Layer 5 of a small transformer language model trained on English Wikipedia (8 layers, counted from 0, width 96).
Take only the direct path to the model's output, skipping the later layers: a vector added to the residual stream pushes a token's score in proportion to its dot product with that token's output vector.

Output vectors of the tokens that the questions are about. A number n stands for (n - 500) times 0.006.
"known": 537,586,709,478,592,639,478,677,333,461,338,519,649,379,391,563,232,629,522,590,447,471,453,410,588,622,493,500,429,429,612,684,411,645,590,328,468,582,724,478,548,663,523,572,591,457,429,396,259,459,437,437,564,528,520,624,221,297,547,536,499,377,491,516,478,488,505,423,417,551,624,551,588,702,427,437,481,426,577,393,506,385,529,493,240,521,354,593,639,579,464,475,445,459,516,573
"ed": 558,420,422,563,549,468,487,494,480,480,620,434,585,421,499,461,493,458,518,531,470,539,538,562,558,507,508,413,612,512,515,368,510,594,527,490,509,470,551,497,526,423,425,581,461,239,474,469,472,421,499,603,531,553,517,555,227,414,669,452,503,503,499,608,570,540,583,398,497,579,536,426,534,602,606,444,475,349,434,529,531,426,503,515,567,559,493,507,461,506,562,533,555,377,376,609
"let": 612,509,563,373,545,502,462,572,415,499,368,556,528,594,496,500,429,561,564,459,412,547,535,484,405,507,479,587,432,539,535,514,506,521,585,370,510,574,629,595,526,633,507,414,503,488,561,562,441,566,526,647,523,548,460,578,286,551,488,422,488,377,487,565,454,453,589,507,434,515,614,418,559,531,500,458,521,447,503,467,468,409,548,445,445,428,464,498,400,465,517,515,610,419,484,396
"id": 277,496,480,552,552,519,577,542,479,538,542,600,599,329,475,525,482,499,495,642,564,577,443,508,368,494,539,461,359,458,555,467,483,430,489,415,538,534,471,507,553,546,445,524,514,545,529,505,528,420,457,561,505,518,456,602,382,456,565,563,472,435,540,569,519,483,465,508,434,568,530,538,585,558,628,398,466,529,521,494,586,408,390,357,483,544,443,497,511,611,439,491,578,467,416,508
"pon": 471,489,379,455,418,531,324,553,492,508,450,400,611,615,513,556,451,551,589,543,545,403,474,578,473,577,516,511,492,512,508,485,353,523,555,435,484,530,445,471,566,715,600,512,571,448,546,473,294,677,559,579,509,517,573,653,193,640,467,534,416,362,567,504,531,582,523,500,595,556,580,466,467,491,474,515,488,434,508,411,580,466,464,359,540,543,371,583,470,509,368,480,405,445,523,527
"its": 523,499,609,458,449,477,452,521,410,446,611,508,613,385,521,549,531,451,626,617,341,501,430,487,469,546,653,496,395,481,613,557,378,531,537,415,275,520,557,424,618,690,473,622,571,464,590,506,381,514,459,543,412,496,548,576,350,504,624,456,393,463,564,477,435,426,474,611,417,600,531,600,501,613,558,586,419,439,475,440,532,389,491,413,393,551,377,554,462,658,512,493,347,420,591,536
" mph": 614,573,556,399,531,493,460,546,420,465,574,448,554,411,532,527,452,598,657,513,556,488,519,516,345,564,475,529,375,461,534,567,543,437,493,477,458,600,658,426,452,637,692,476,610,510,434,482,389,504,428,471,374,594,525,671,323,575,273,499,530,428,471,543,333,514,529,528,660,525,650,645,470,570,446,412,563,348,639,452,680,337,623,363,340,338,332,525,503,544,488,412,285,515,632,567
"Eukaryot": 432,583,386,442,502,630,328,771,363,452,530,587,575,397,511,484,321,734,569,600,532,530,406,374,622,486,467,521,231,298,539,847,535,584,623,370,451,828,786,297,442,535,530,328,781,281,566,454,280,642,499,524,294,583,481,589,143,457,344,519,406,428,482,548,469,449,277,608,615,682,777,622,416,678,334,418,525,525,729,398,742,299,726,502,301,176,279,627,572,583,291,396,509,405,708,701
"ek": 452,441,649,520,556,601,528,599,470,492,443,454,504,557,487,533,408,469,609,530,440,423,502,535,487,515,537,476,456,479,444,594,491,572,470,529,488,403,468,415,538,599,456,425,533,485,501,516,499,512,366,584,557,473,453,407,375,398,492,410,573,435,553,520,440,488,509,516,493,528,571,537,536,668,413,471,609,376,542,510,569,473,563,399,465,563,360,483,485,545,558,507,556,494,506,583
"back": 546,592,519,508,509,479,449,565,444,493,427,497,564,467,460,551,399,537,677,578,608,461,537,488,647,539,443,333,477,454,501,525,585,520,611,567,403,506,601,422,685,517,548,448,608,408,549,472,482,461,373,424,387,386,467,638,258,627,303,445,451,621,608,516,536,571,593,580,479,563,562,443,404,529,431,438,507,401,533,476,462,353,584,392,476,463,405,455,600,518,499,458,478,448,688,506
"teen": 510,445,610,425,543,576,394,493,506,499,300,564,467,509,518,494,415,507,591,397,569,559,523,493,513,593,557,529,535,436,517,607,463,516,554,410,415,486,492,341,527,568,622,366,668,452,527,492,301,517,467,519,385,432,504,531,309,564,326,529,535,561,544,548,519,465,660,411,597,630,627,669,491,463,453,455,402,504,578,448,503,510,474,497,460,496,405,567,576,506,412,458,470,576,521,532
"and": 488,470,600,607,556,629,497,451,457,486,512,446,477,474,476,500,423,500,606,524,572,389,517,597,462,561,382,449,421,490,558,655,519,593,556,407,332,444,553,503,685,607,410,635,611,605,522,392,476,427,498,420,509,515,484,532,360,411,418,549,564,547,372,480,439,535,441,441,479,525,586,475,472,579,515,515,513,414,494,577,540,416,516,348,486,514,417,499,590,449,461,527,455,523,473,619
"listen": 580,547,636,477,566,528,374,544,466,475,457,522,625,520,430,576,437,513,629,622,588,452,483,385,412,571,540,412,467,438,541,585,436,540,617,564,438,473,622,450,519,645,553,404,546,589,600,420,436,556,485,553,343,452,525,628,354,419,402,512,364,509,543,512,457,436,689,453,582,599,655,444,458,535,420,388,464,467,545,361,542,426,540,464,366,450,350,518,525,453,506,453,508,466,514,558
"gastropod": 393,621,541,435,674,599,277,685,252,506,345,545,578,430,533,658,366,680,602,543,638,481,585,456,678,448,296,573,404,411,497,676,550,701,603,304,477,634,725,346,526,495,514,496,740,511,365,396,355,523,516,538,404,623,688,708,341,303,390,291,462,532,660,575,446,405,456,677,677,597,645,677,323,577,320,483,449,438,674,476,563,378,470,446,372,251,288,528,473,447,480,437,324,405,547,570
"a": 588,517,458,558,568,510,477,507,527,494,468,529,540,533,430,501,511,491,563,468,460,469,502,521,465,493,533,427,364,536,424,645,600,360,541,484,482,502,435,539,478,461,472,459,598,418,499,557,619,456,540,478,619,416,453,479,346,459,525,510,490,535,543,580,551,464,400,488,453,460,475,621,572,666,553,485,463,354,534,511,570,520,431,571,457,453,469,460,512,471,509,557,501,463,447,544
",": 601,519,447,514,412,421,571,446,557,519,518,592,495,555,537,433,500,461,365,443,518,442,535,464,550,476,515,533,567,461,427,483,477,507,472,519,502,441,556,418,583,457,476,524,418,612,409,514,550,486,513,522,599,512,482,517,534,517,481,518,530,539,478,605,518,544,409,477,462,469,432,494,517,454,504,579,432,554,487,523,408,518,417,563,559,523,572,503,464,463,601,515,526,487,402,479
" follows": 600,469,495,347,617,514,378,655,461,426,421,488,669,536,488,508,501,557,528,536,474,474,403,536,554,499,366,457,496,503,642,628,438,513,512,459,306,610,657,455,489,614,495,375,612,531,412,396,356,491,570,503,441,535,558,566,429,388,520,451,513,385,534,572,552,454,623,528,587,609,496,632,589,476,422,520,572,389,631,503,516,402,595,401,357,414,458,522,436,431,514,445,452,416,679,463
"able": 618,368,508,486,515,424,320,489,691,490,564,566,556,354,492,528,362,521,624,553,507,466,545,593,476,571,404,404,410,481,561,446,445,510,543,566,598,551,672,415,594,379,457,536,643,517,406,481,363,446,625,567,454,515,558,631,359,365,551,376,421,550,461,592,449,543,603,366,508,659,612,427,482,591,545,501,494,384,560,542,443,374,537,467,415,419,434,560,587,531,413,495,467,533,440,578
" basis": 426,488,587,524,344,598,493,560,542,524,496,431,649,556,427,528,383,704,628,557,524,498,464,468,525,526,400,372,452,497,594,504,427,452,511,356,425,526,560,567,497,671,631,419,488,465,430,470,326,573,399,641,492,535,471,624,232,510,447,462,472,423,478,484,458,458,571,484,557,624,653,574,448,647,544,526,607,417,641,415,588,410,678,430,416,266,457,568,615,568,532,364,343,424,560,425
"1": 559,464,498,539,496,486,496,444,555,508,516,569,448,528,525,433,535,544,444,464,555,550,519,538,572,467,525,528,529,519,521,456,512,472,472,464,490,463,460,591,434,438,465,540,496,522,445,505,525,470,418,442,492,563,524,510,405,585,564,590,543,495,422,417,577,531,484,466,475,478,527,505,449,402,540,465,428,585,565,526,439,501,553,567,539,511,425,437,461,464,544,535,523,519,423,492
"Ireland": 523,630,653,280,613,585,378,593,392,437,365,391,516,547,446,537,366,619,567,536,496,514,481,460,472,565,477,548,396,380,462,604,383,673,560,401,431,687,554,569,509,503,568,520,627,456,503,422,507,487,372,445,379,461,542,665,325,419,500,446,517,558,581,470,510,520,632,568,577,606,580,515,430,563,442,452,489,369,652,519,491,435,545,424,334,456,340,522,638,526,486,486,408,366,666,583
"ties": 441,584,625,443,544,487,454,593,370,539,336,600,626,495,530,482,406,545,529,538,554,566,431,426,635,721,657,461,425,470,533,562,491,489,533,436,291,602,512,359,460,651,491,422,612,569,504,466,284,588,526,592,458,413,364,694,398,473,289,439,587,498,593,526,559,504,461,383,479,666,670,589,410,533,468,331,458,355,595,339,578,477,570,430,411,408,401,498,575,721,379,441,282,647,528,636
" Kbd": 528,568,629,325,492,655,166,752,294,472,342,347,707,332,413,546,115,870,857,858,552,387,368,377,648,574,380,633,201,371,607,683,403,677,645,356,267,726,784,330,518,757,696,372,767,329,331,325,218,749,343,591,238,455,650,703,64,400,313,295,367,301,543,642,264,376,684,632,770,713,848,761,408,836,351,475,597,188,877,410,857,290,725,232,126,352,57,765,627,637,404,257,153,460,979,681
"Species": 426,620,448,484,640,521,376,630,453,427,403,418,746,627,531,585,427,663,593,642,675,573,411,405,463,570,460,680,300,381,556,594,366,617,515,483,335,577,653,318,582,493,593,373,594,336,559,444,508,594,381,625,146,428,593,477,364,325,409,545,522,629,575,489,382,435,486,485,603,756,687,610,379,666,441,562,695,489,667,509,563,497,584,486,240,339,326,472,515,605,395,442,213,347,496,450
"rian": 413,683,479,409,623,602,426,554,398,517,382,474,630,521,579,558,415,574,594,611,593,538,499,483,304,446,469,561,491,466,646,580,392,652,552,522,579,496,539,511,502,497,548,453,527,471,277,526,493,566,554,619,326,486,499,616,429,458,615,434,493,605,540,443,350,477,459,513,638,630,505,557,346,497,444,501,576,346,498,516,485,448,580,287,374,427,359,543,638,469,443,458,519,337,606,439
" birth": 437,390,619,495,581,597,328,510,432,507,585,450,499,538,483,458,407,657,462,570,633,573,426,364,456,485,507,595,445,481,481,565,512,531,554,594,392,425,556,486,468,731,580,456,553,488,587,421,577,570,487,607,433,541,677,568,249,427,411,476,444,492,486,491,415,474,568,543,533,575,662,674,441,483,467,357,498,362,501,481,536,441,617,470,398,363,459,546,539,359,469,422,319,431,716,591
"pass": 462,641,478,387,365,499,320,648,416,456,399,381,613,371,492,582,425,623,470,528,358,475,451,576,403,503,543,555,300,541,534,616,393,446,614,461,459,649,598,479,621,570,526,654,581,470,575,499,393,579,514,588,358,539,462,700,239,608,510,450,509,358,415,429,410,548,677,532,612,559,593,596,467,670,518,519,599,412,549,417,560,404,468,464,406,516,409,493,485,320,512,483,363,573,678,533
" to": 623,441,463,503,459,487,526,420,468,509,574,558,500,523,481,477,535,490,449,533,440,532,488,457,588,530,457,479,529,534,473,537,505,554,470,569,573,441,452,391,604,475,484,426,528,598,458,547,585,480,537,528,389,451,444,628,376,449,489,461,521,478,622,555,448,469,550,434,427,447,500,569,480,388,509,550,505,508,521,522,477,546,506,465,512,462,568,423,500,464,496,511,537,517,594,465
"lies": 562,694,673,423,594,445,407,539,271,469,514,585,648,603,462,470,484,491,458,555,506,426,354,400,518,530,548,573,652,363,575,546,520,497,596,523,533,591,667,439,572,766,460,527,567,478,407,438,369,650,549,570,504,475,472,664,469,410,519,381,605,392,533,476,372,479,721,364,500,559,557,437,469,517,425,427,613,321,533,478,404,431,597,384,425,436,350,500,473,641,533,503,292,415,469,419
"ledge": 426,589,605,425,461,643,331,499,297,490,471,436,693,564,458,272,486,651,544,465,448,486,452,460,401,488,471,675,458,412,587,712,428,514,568,458,563,631,565,509,630,539,648,567,484,575,454,364,376,515,506,629,362,478,407,691,272,520,417,589,435,464,570,561,368,439,659,607,374,631,673,516,384,605,523,384,568,428,547,425,541,496,462,456,369,391,367,619,562,615,500,437,422,326,493,668

Each question shows what one neuron of this layer's MLP adds at an activation of 1. A number n stands for (n - 500) times 0.0013.

n213: 488,401,470,449,459,466,448,590,509,434,494,459,511,509,626,465,464,499,493,541,517,528,547,485,527,533,564,485,462,709,542,502,474,608,442,506,516,541,524,564,529,565,496,576,438,514,462,440,443,567,578,453,415,511,583,400,484,458,510,535,523,461,440,408,452,455,441,515,503,466,416,449,587,497,591,545,474,462,359,519,540,376,546,499,626,449,441,529,485,539,515,493,477,479,567,514
Which of these tokens does it push up most? "its"

n219: 442,606,609,437,652,535,454,499,538,523,516,478,482,583,380,497,365,633,524,521,572,440,445,424,408,566,421,480,488,330,549,567,400,617,605,511,463,597,581,501,444,475,615,441,502,424,567,472,607,488,411,500,411,602,550,549,475,593,465,477,480,383,622,593,423,493,597,531,617,589,531,593,444,488,446,413,496,475,658,511,523,357,580,431,468,464,269,451,475,553,484,289,467,440,495,614
Which two tokens does it push up most, strongest first? " Kbd", "Eukaryot"

n38: 458,502,506,532,526,500,472,486,574,446,519,513,579,444,451,532,608,461,427,443,544,480,487,462,396,467,472,555,441,548,638,674,427,476,679,482,438,410,528,572,473,403,503,564,528,491,508,613,584,550,591,456,515,544,517,504,572,444,595,470,494,420,521,445,432,430,365,527,538,463,395,478,350,369,495,451,546,414,512,547,481,572,574,442,486,482,619,519,608,543,463,469,544,463,491,439
Which of these tokens does it push up most? "rian"

n175: 509,457,476,431,507,477,418,537,455,482,561,512,527,628,447,626,559,453,497,501,436,429,471,396,559,467,396,560,455,503,466,618,599,501,572,502,423,508,498,481,503,502,466,419,435,585,518,553,432,392,472,347,582,512,512,380,649,583,457,562,517,424,445,599,612,418,485,706,520,490,503,464,550,447,410,554,591,477,432,476,513,509,576,495,466,530,658,503,442,414,633,491,454,438,576,454
Which of these tokens does it push up most? " follows"

n4: 498,556,437,453,532,456,362,492,494,540,549,581,485,506,411,465,387,489,569,573,485,425,566,429,572,532,555,522,514,534,440,616,546,520,277,479,414,482,472,460,476,549,557,493,577,594,462,458,351,473,470,461,465,454,587,540,532,470,552,514,398,514,484,565,446,433,528,507,521,505,441,409,536,522,448,597,513,453,477,506,513,492,503,541,488,415,820,517,481,412,434,838,536,526,473,493
Pushed down most: "id"

n232: 722,432,558,551,540,419,615,513,456,542,494,545,514,419,602,474,593,526,559,469,544,638,500,516,313,410,493,283,302,587,564,350,510,648,569,525,664,493,550,362,537,401,425,551,431,361,362,529,591,486,580,657,598,498,502,529,546,508,588,547,452,450,504,420,503,515,399,528,569,505,526,459,564,635,509,403,408,475,668,595,405,401,454,601,541,402,271,429,425,618,360,365,468,545,397,650
Which of these tokens does it push up most? "able"

n37: 501,572,614,393,509,452,463,523,439,448,551,562,506,536,472,490,443,540,544,414,450,550,546,494,566,474,477,521,409,477,459,428,504,525,411,510,521,531,458,484,502,519,537,474,525,453,397,543,536,503,455,463,530,570,575,508,430,470,500,582,464,563,463,325,488,490,542,397,505,631,501,489,513,543,564,572,517,498,603,540,469,531,462,468,452,473,611,500,544,470,481,580,601,383,516,487
Pushed down most: "ties"

n226: 526,564,529,459,614,478,493,458,575,557,572,554,370,517,536,555,392,365,442,478,540,600,530,515,465,594,443,447,541,552,510,428,453,412,544,442,475,520,432,495,481,463,615,431,431,609,576,568,433,577,488,520,543,520,529,439,501,707,565,438,433,517,619,647,596,281,436,577,583,625,647,470,569,443,484,574,340,474,532,269,378,449,536,578,431,405,433,562,500,527,411,336,534,332,550,427
Pushed down most: "and"

n12: 328,469,328,451,536,606,431,603,448,474,420,526,507,471,522,666,547,447,409,483,489,432,553,613,418,494,634,464,567,592,484,540,510,572,424,560,575,528,494,460,384,609,529,580,584,463,328,417,533,475,501,412,382,626,518,501,478,475,545,544,486,457,534,634,429,726,456,411,448,459,507,460,575,505,469,476,438,672,500,598,443,484,522,561,463,392,433,461,485,495,475,500,465,567,454,695
Pushed down most: " basis"

n233: 571,444,542,490,604,563,442,477,482,544,415,516,511,507,613,506,485,512,513,563,484,410,432,578,527,428,470,576,498,554,511,480,528,553,546,480,458,496,515,526,461,502,477,514,446,446,490,545,468,440,494,534,388,549,514,553,497,510,514,493,539,494,469,492,483,591,458,520,546,357,523,484,555,466,585,465,514,480,521,536,577,563,440,544,565,514,331,430,417,453,477,423,563,453,415,525
Pushed down most: " basis"

n87: 534,521,540,514,463,439,528,491,519,518,393,538,457,498,545,510,466,519,522,465,498,572,412,568,507,527,513,515,488,524,467,438,472,439,470,489,433,496,544,523,443,509,508,539,467,508,511,562,572,494,433,508,372,556,462,444,554,547,437,594,593,514,508,531,396,523,492,403,517,588,513,450,524,452,582,579,494,517,545,483,527,539,463,521,482,525,370,465,471,444,547,400,493,554,548,511
Which of these tokens does it push up most? "Species"

n28: 533,530,527,501,507,618,589,513,443,466,438,566,477,450,547,486,438,494,448,494,486,548,597,546,511,479,452,517,562,501,538,494,449,422,549,477,504,528,491,502,498,459,414,544,577,563,576,539,566,486,500,463,488,577,467,534,499,516,411,409,549,482,584,472,492,519,465,544,518,552,496,603,426,468,509,448,593,420,439,441,458,524,426,620,440,487,557,425,433,509,439,404,468,433,525,542
Which two tokens does it push up most, strongest first? "gastropod", "ties"

n193: 423,393,546,485,657,471,598,502,572,476,447,524,379,570,565,509,585,522,491,474,540,414,432,490,494,566,570,506,536,471,437,590,434,416,436,441,505,416,561,463,452,406,505,584,543,555,386,440,536,462,382,503,583,569,606,396,436,372,534,381,517,526,506,424,454,653,510,548,410,287,475,450,518,540,503,414,570,520,622,527,607,681,589,551,491,461,567,612,404,465,409,495,480,504,569,513
Which of these tokens does it push up most? "ek"

n131: 610,628,606,426,506,498,483,473,485,519,524,437,468,482,450,475,543,418,506,558,421,489,513,446,455,512,402,410,529,486,500,594,538,479,547,409,680,571,458,510,547,546,528,476,570,596,530,458,521,485,439,523,581,535,462,418,411,518,488,537,436,473,557,582,541,445,594,477,492,562,546,596,586,436,437,518,486,404,487,598,434,530,362,445,506,475,442,376,489,566,526,522,428,553,421,475
Which two tokens does it push up most, strongest first? "lies", "ledge"

n227: 424,367,502,575,507,536,499,525,498,438,523,502,504,576,455,508,542,406,522,542,553,516,541,522,540,447,527,448,523,476,466,542,520,493,419,459,439,509,428,493,642,481,454,489,505,472,493,544,466,481,492,463,546,579,488,574,485,483,531,505,470,513,447,301,466,467,484,438,471,585,467,458,515,512,504,543,534,580,468,428,518,547,434,537,526,508,532,549,521,520,454,697,533,550,510,499
Which of these tokens does it push up most? "and"

n217: 511,378,488,499,554,559,488,487,518,500,427,544,475,576,485,519,463,540,589,536,557,465,462,484,629,513,466,452,482,509,439,447,502,490,391,439,507,478,539,443,620,466,446,433,544,523,471,522,442,536,404,411,533,509,527,538,429,541,426,538,566,509,431,418,555,474,577,486,474,516,523,423,437,501,539,492,466,454,499,477,526,493,503,542,494,489,715,533,523,521,447,742,483,479,543,447
Which two tokens does it push up most, strongest first? "back", "teen"

n36: 549,593,392,421,398,547,429,463,550,567,585,512,597,473,658,458,487,523,539,462,458,432,509,444,550,444,459,545,507,521,435,521,532,589,416,577,562,398,494,591,628,331,484,474,524,543,464,452,451,497,634,534,545,520,452,625,407,503,472,493,419,584,495,615,470,481,546,429,514,580,541,471,449,496,493,484,332,512,520,579,432,414,522,454,570,486,512,535,542,458,477,576,482,434,417,388
Which of these tokens does it push up most? "able"

n255: 442,484,565,475,541,487,548,517,430,375,440,445,510,558,485,550,544,490,555,480,606,447,420,490,514,506,465,526,513,438,557,453,512,562,495,547,514,491,492,429,470,532,498,477,517,408,457,452,564,504,483,511,440,543,547,423,525,516,460,562,498,575,496,370,469,485,523,444,551,405,538,433,456,543,485,518,586,538,462,434,564,547,548,461,482,541,842,529,488,436,405,573,433,595,524,475
Which of these tokens does it push up most? "Species"

n119: 427,650,585,518,481,429,507,494,505,585,511,537,448,450,499,391,528,464,481,501,520,495,461,563,481,478,507,456,481,436,463,529,534,634,556,489,372,513,442,490,479,566,563,489,424,553,483,500,487,548,652,565,483,460,518,564,599,430,504,472,492,557,580,585,498,459,405,565,566,453,571,432,393,524,442,486,458,476,538,475,565,448,490,417,522,589,541,396,601,503,489,474,453,407,467,526
Pushed down most: "1"

n105: 468,479,512,516,455,389,508,458,540,465,601,540,528,449,424,585,517,413,455,514,477,456,506,452,536,451,563,527,460,492,562,576,528,492,382,472,515,619,470,493,537,471,538,509,531,482,491,480,499,483,473,509,505,571,517,503,366,523,480,435,506,442,328,262,531,427,474,542,537,528,536,492,452,650,467,567,492,547,510,518,507,500,522,520,461,523,666,493,497,500,530,798,476,529,467,465
Which of these tokens does it push up most? "pass"

n43: 480,543,448,563,444,460,558,463,514,499,425,584,435,557,620,495,451,551,463,448,447,494,491,530,465,437,552,555,457,526,513,446,434,547,493,556,462,486,567,479,441,465,466,551,427,598,459,545,576,529,534,463,415,636,369,514,566,523,479,535,509,475,489,523,500,521,541,394,564,484,542,552,514,495,539,508,451,472,565,534,524,578,487,493,498,557,366,455,464,499,481,417,487,506,498,474
Pushed down most: "back"

n215: 534,590,476,536,455,483,493,487,540,489,464,440,450,477,571,370,438,637,588,521,434,401,511,596,593,541,602,480,471,444,455,627,372,477,491,495,557,387,519,451,530,480,496,489,536,560,343,438,441,547,509,455,523,477,478,517,564,447,557,483,483,524,431,490,437,440,550,477,428,465,474,468,547,475,575,526,481,592,521,562,509,529,444,446,547,486,556,542,611,470,519,578,456,575,541,431
Pushed down most: " birth"

n70: 491,417,527,469,478,522,515,447,444,513,497,489,486,543,522,500,576,540,531,512,487,485,430,651,424,538,531,472,487,490,587,490,441,414,540,455,413,472,540,537,613,522,483,569,487,590,435,517,506,489,495,492,449,519,451,555,454,487,531,557,540,415,494,507,602,499,524,501,481,435,474,574,511,477,542,532,435,410,531,492,517,545,538,520,543,533,385,499,475,522,486,442,495,485,462,439
Which of these tokens does it push up most? "its"

n110: 485,523,614,550,565,479,480,427,570,562,561,531,388,492,553,616,439,458,547,455,500,520,511,653,525,482,483,363,522,570,393,465,494,458,382,681,541,467,422,416,436,442,420,509,578,441,516,410,517,520,515,523,501,579,504,461,444,552,395,332,538,556,497,533,423,483,463,434,568,567,530,596,404,657,471,536,449,545,485,508,445,563,513,517,468,506,596,532,493,522,474,412,468,519,528,516
Which of these tokens does it push up most? "able"

n176: 519,593,641,500,423,415,536,500,394,455,586,556,464,610,497,524,409,406,374,513,515,554,556,538,471,617,521,403,614,402,518,416,459,498,400,570,460,603,696,633,453,549,484,475,464,447,489,504,556,508,401,587,429,480,550,519,457,509,493,526,533,566,438,341,496,477,521,596,541,521,599,500,441,528,544,462,485,482,463,459,495,467,508,365,485,404,641,575,536,527,475,503,485,430,521,450
Pushed down most: "a"

n154: 540,594,600,434,613,574,457,497,550,533,403,489,506,464,470,529,436,579,519,527,499,468,455,486,528,529,439,548,494,446,562,546,456,584,601,471,463,518,626,469,473,554,582,515,553,537,516,459,527,499,453,532,401,527,476,568,473,501,416,454,460,419,527,648,420,474,538,532,557,491,520,560,456,470,445,439,549,450,571,496,541,440,544,454,472,451,257,518,530,505,479,296,451,408,568,531
Which of these tokens does it push up most? " Kbd"

n214: 515,418,527,514,476,465,548,405,461,496,462,428,465,525,565,471,565,553,503,502,492,512,496,582,407,476,424,468,518,559,479,524,587,460,509,521,544,395,626,479,439,496,520,492,477,483,452,551,544,506,494,510,429,549,423,511,549,491,475,590,543,521,453,429,398,598,429,450,544,401,511,559,512,536,548,558,539,465,565,537,578,586,513,444,507,451,444,507,483,520,545,509,488,494,462,549
Which two tokens does it push up most, strongest first? " mph", "and"

n188: 591,514,493,552,408,491,495,558,419,560,443,496,495,492,666,487,458,464,534,518,448,509,494,670,524,473,458,494,480,531,471,474,481,396,646,504,467,518,485,499,525,538,576,541,553,571,497,554,505,471,509,483,545,511,459,457,448,481,515,613,517,476,471,556,496,495,466,455,479,552,459,447,523,432,468,474,476,434,494,509,484,541,489,461,540,436,429,474,413,472,581,583,462,523,478,554
Pushed down most: "Species"

n48: 545,540,555,462,582,571,529,469,420,529,507,489,450,584,598,506,402,548,494,446,627,467,489,436,529,446,571,528,576,612,453,400,438,464,586,529,566,450,431,536,504,411,501,485,504,511,539,533,559,537,483,451,455,598,476,498,468,540,428,556,521,528,562,521,458,398,516,492,545,493,509,559,507,517,488,501,411,456,481,484,498,498,476,480,524,516,406,430,444,561,499,417,531,521,455,430
Which of these tokens does it push up most? "teen"

n23: 601,406,389,513,520,418,456,472,420,399,573,501,536,526,513,472,431,516,536,448,403,528,526,592,468,429,573,409,470,592,481,467,574,509,672,505,458,521,453,492,636,496,544,537,470,433,490,523,426,587,513,507,418,567,416,547,421,426,567,549,516,498,639,538,629,503,398,458,488,521,547,440,558,503,629,452,565,338,540,694,456,461,465,562,510,567,339,467,509,617,510,466,434,459,433,565
Which of these tokens does it push up most? "ed"

n97: 440,437,417,464,464,622,559,541,508,518,434,375,564,410,503,546,581,477,487,449,486,472,406,568,582,373,542,465,638,473,468,503,588,537,462,447,520,418,514,304,506,522,488,505,541,561,483,526,557,482,473,564,491,446,572,436,451,526,447,528,604,427,356,526,345,564,497,447,549,451,502,452,501,501,506,522,492,634,499,538,581,606,416,467,471,558,562,462,440,545,558,493,562,549,571,536
Pushed down most: "Ireland"

n135: 545,485,509,489,471,524,397,568,482,504,548,567,458,408,385,482,486,545,406,530,479,457,528,470,584,468,497,480,513,460,484,656,573,548,402,419,425,599,554,516,560,594,479,492,485,407,553,583,564,515,518,492,503,531,501,568,465,507,413,505,494,516,587,298,575,526,395,609,535,548,497,514,360,397,454,480,588,496,446,409,430,525,537,550,451,526,700,510,506,428,509,604,449,492,444,531
Which two tokens does it push up most, strongest first? "Eukaryot", "gastropod"

n198: 522,516,490,580,455,463,511,503,466,496,534,563,503,466,524,525,469,537,439,531,521,461,518,492,548,511,519,527,546,493,443,459,455,516,531,556,516,469,451,376,574,546,444,457,558,593,537,418,510,492,475,550,486,503,516,467,486,441,473,476,511,404,526,509,400,493,579,471,438,416,425,542,506,529,492,426,513,606,504,407,486,609,517,483,522,442,615,563,539,470,553,445,490,556,526,489
Which of these tokens does it push up most? " to"

n191: 421,518,356,469,553,457,529,578,508,550,420,414,560,576,517,458,501,506,566,541,272,540,432,544,488,519,482,446,392,602,509,517,582,389,590,528,535,528,504,516,546,431,519,566,594,409,486,617,448,573,503,542,411,520,514,559,512,471,551,535,555,537,509,547,473,459,454,462,408,517,482,440,494,555,469,559,402,493,463,637,478,460,500,479,436,477,336,437,490,476,518,680,523,528,457,632
Pushed down most: " birth"

n244: 465,367,465,520,497,506,523,595,384,432,499,464,525,508,461,451,511,488,470,602,497,494,572,510,628,476,551,389,607,491,473,513,562,493,255,466,535,508,443,497,559,469,500,505,541,459,580,524,515,505,498,582,492,487,485,462,446,481,523,489,575,507,394,346,619,476,518,484,418,582,461,491,481,562,463,539,480,386,475,490,495,560,489,424,527,550,611,442,570,496,554,581,589,490,551,487
Which of these tokens does it push up most? "ed"

n205: 499,537,471,526,512,374,502,437,554,484,509,450,407,522,482,446,381,509,507,469,436,551,535,484,487,479,552,420,435,529,508,477,529,406,438,503,519,501,531,575,580,542,444,476,576,582,528,540,487,487,556,533,524,456,462,509,506,556,521,517,495,490,552,644,535,416,454,540,504,511,501,532,526,457,564,529,449,457,547,499,438,481,487,443,390,513,516,463,486,563,531,565,569,444,528,540
Which of these tokens does it push up most? "a"

n8: 546,543,392,487,538,511,481,598,567,493,521,500,568,567,510,482,583,565,521,462,561,505,367,514,517,435,577,502,610,422,559,516,552,479,478,344,493,568,480,498,446,427,524,496,636,658,481,489,486,479,426,475,423,451,515,517,431,567,569,551,505,442,433,547,561,339,397,506,434,494,494,541,507,386,551,485,478,597,568,417,582,536,580,485,505,430,379,480,461,579,505,509,563,489,437,512
Which two tokens does it push up most, strongest first? "Eukaryot", "1"

n245: 454,455,543,507,480,541,633,533,542,452,469,530,525,495,483,515,458,478,533,529,520,491,450,450,490,504,653,492,614,487,542,494,455,398,600,488,386,582,426,572,494,513,410,413,545,530,557,494,544,423,488,586,529,531,450,447,432,492,557,539,383,473,479,600,491,540,469,421,558,471,563,595,430,442,531,583,449,421,554,500,505,541,569,474,506,512,575,556,423,459,433,508,470,455,473,411
Which of these tokens does it push up most? " basis"

n121: 544,428,492,457,519,540,526,617,425,467,505,514,553,491,567,427,498,413,480,517,526,590,492,430,569,490,447,433,436,462,507,479,535,469,461,477,495,430,541,517,574,473,479,544,441,578,462,641,406,445,492,553,501,521,462,586,506,491,493,529,611,563,401,620,477,469,459,516,540,435,514,467,467,468,478,600,454,436,501,513,544,453,501,489,514,469,545,474,512,529,539,627,492,482,479,400
Which of these tokens does it push up most? ","

n139: 536,602,595,534,499,522,481,465,483,548,473,415,466,455,513,469,438,616,459,528,589,491,498,526,421,498,470,463,481,488,565,474,422,572,420,527,435,465,518,519,514,561,487,490,553,522,518,495,440,513,521,567,414,529,556,503,511,487,453,495,479,453,586,490,502,445,565,476,488,488,490,522,447,414,507,496,572,507,540,444,568,536,558,453,499,531,522,506,564,524,493,414,444,531,496,515
Which of these tokens does it push up most? " Kbd"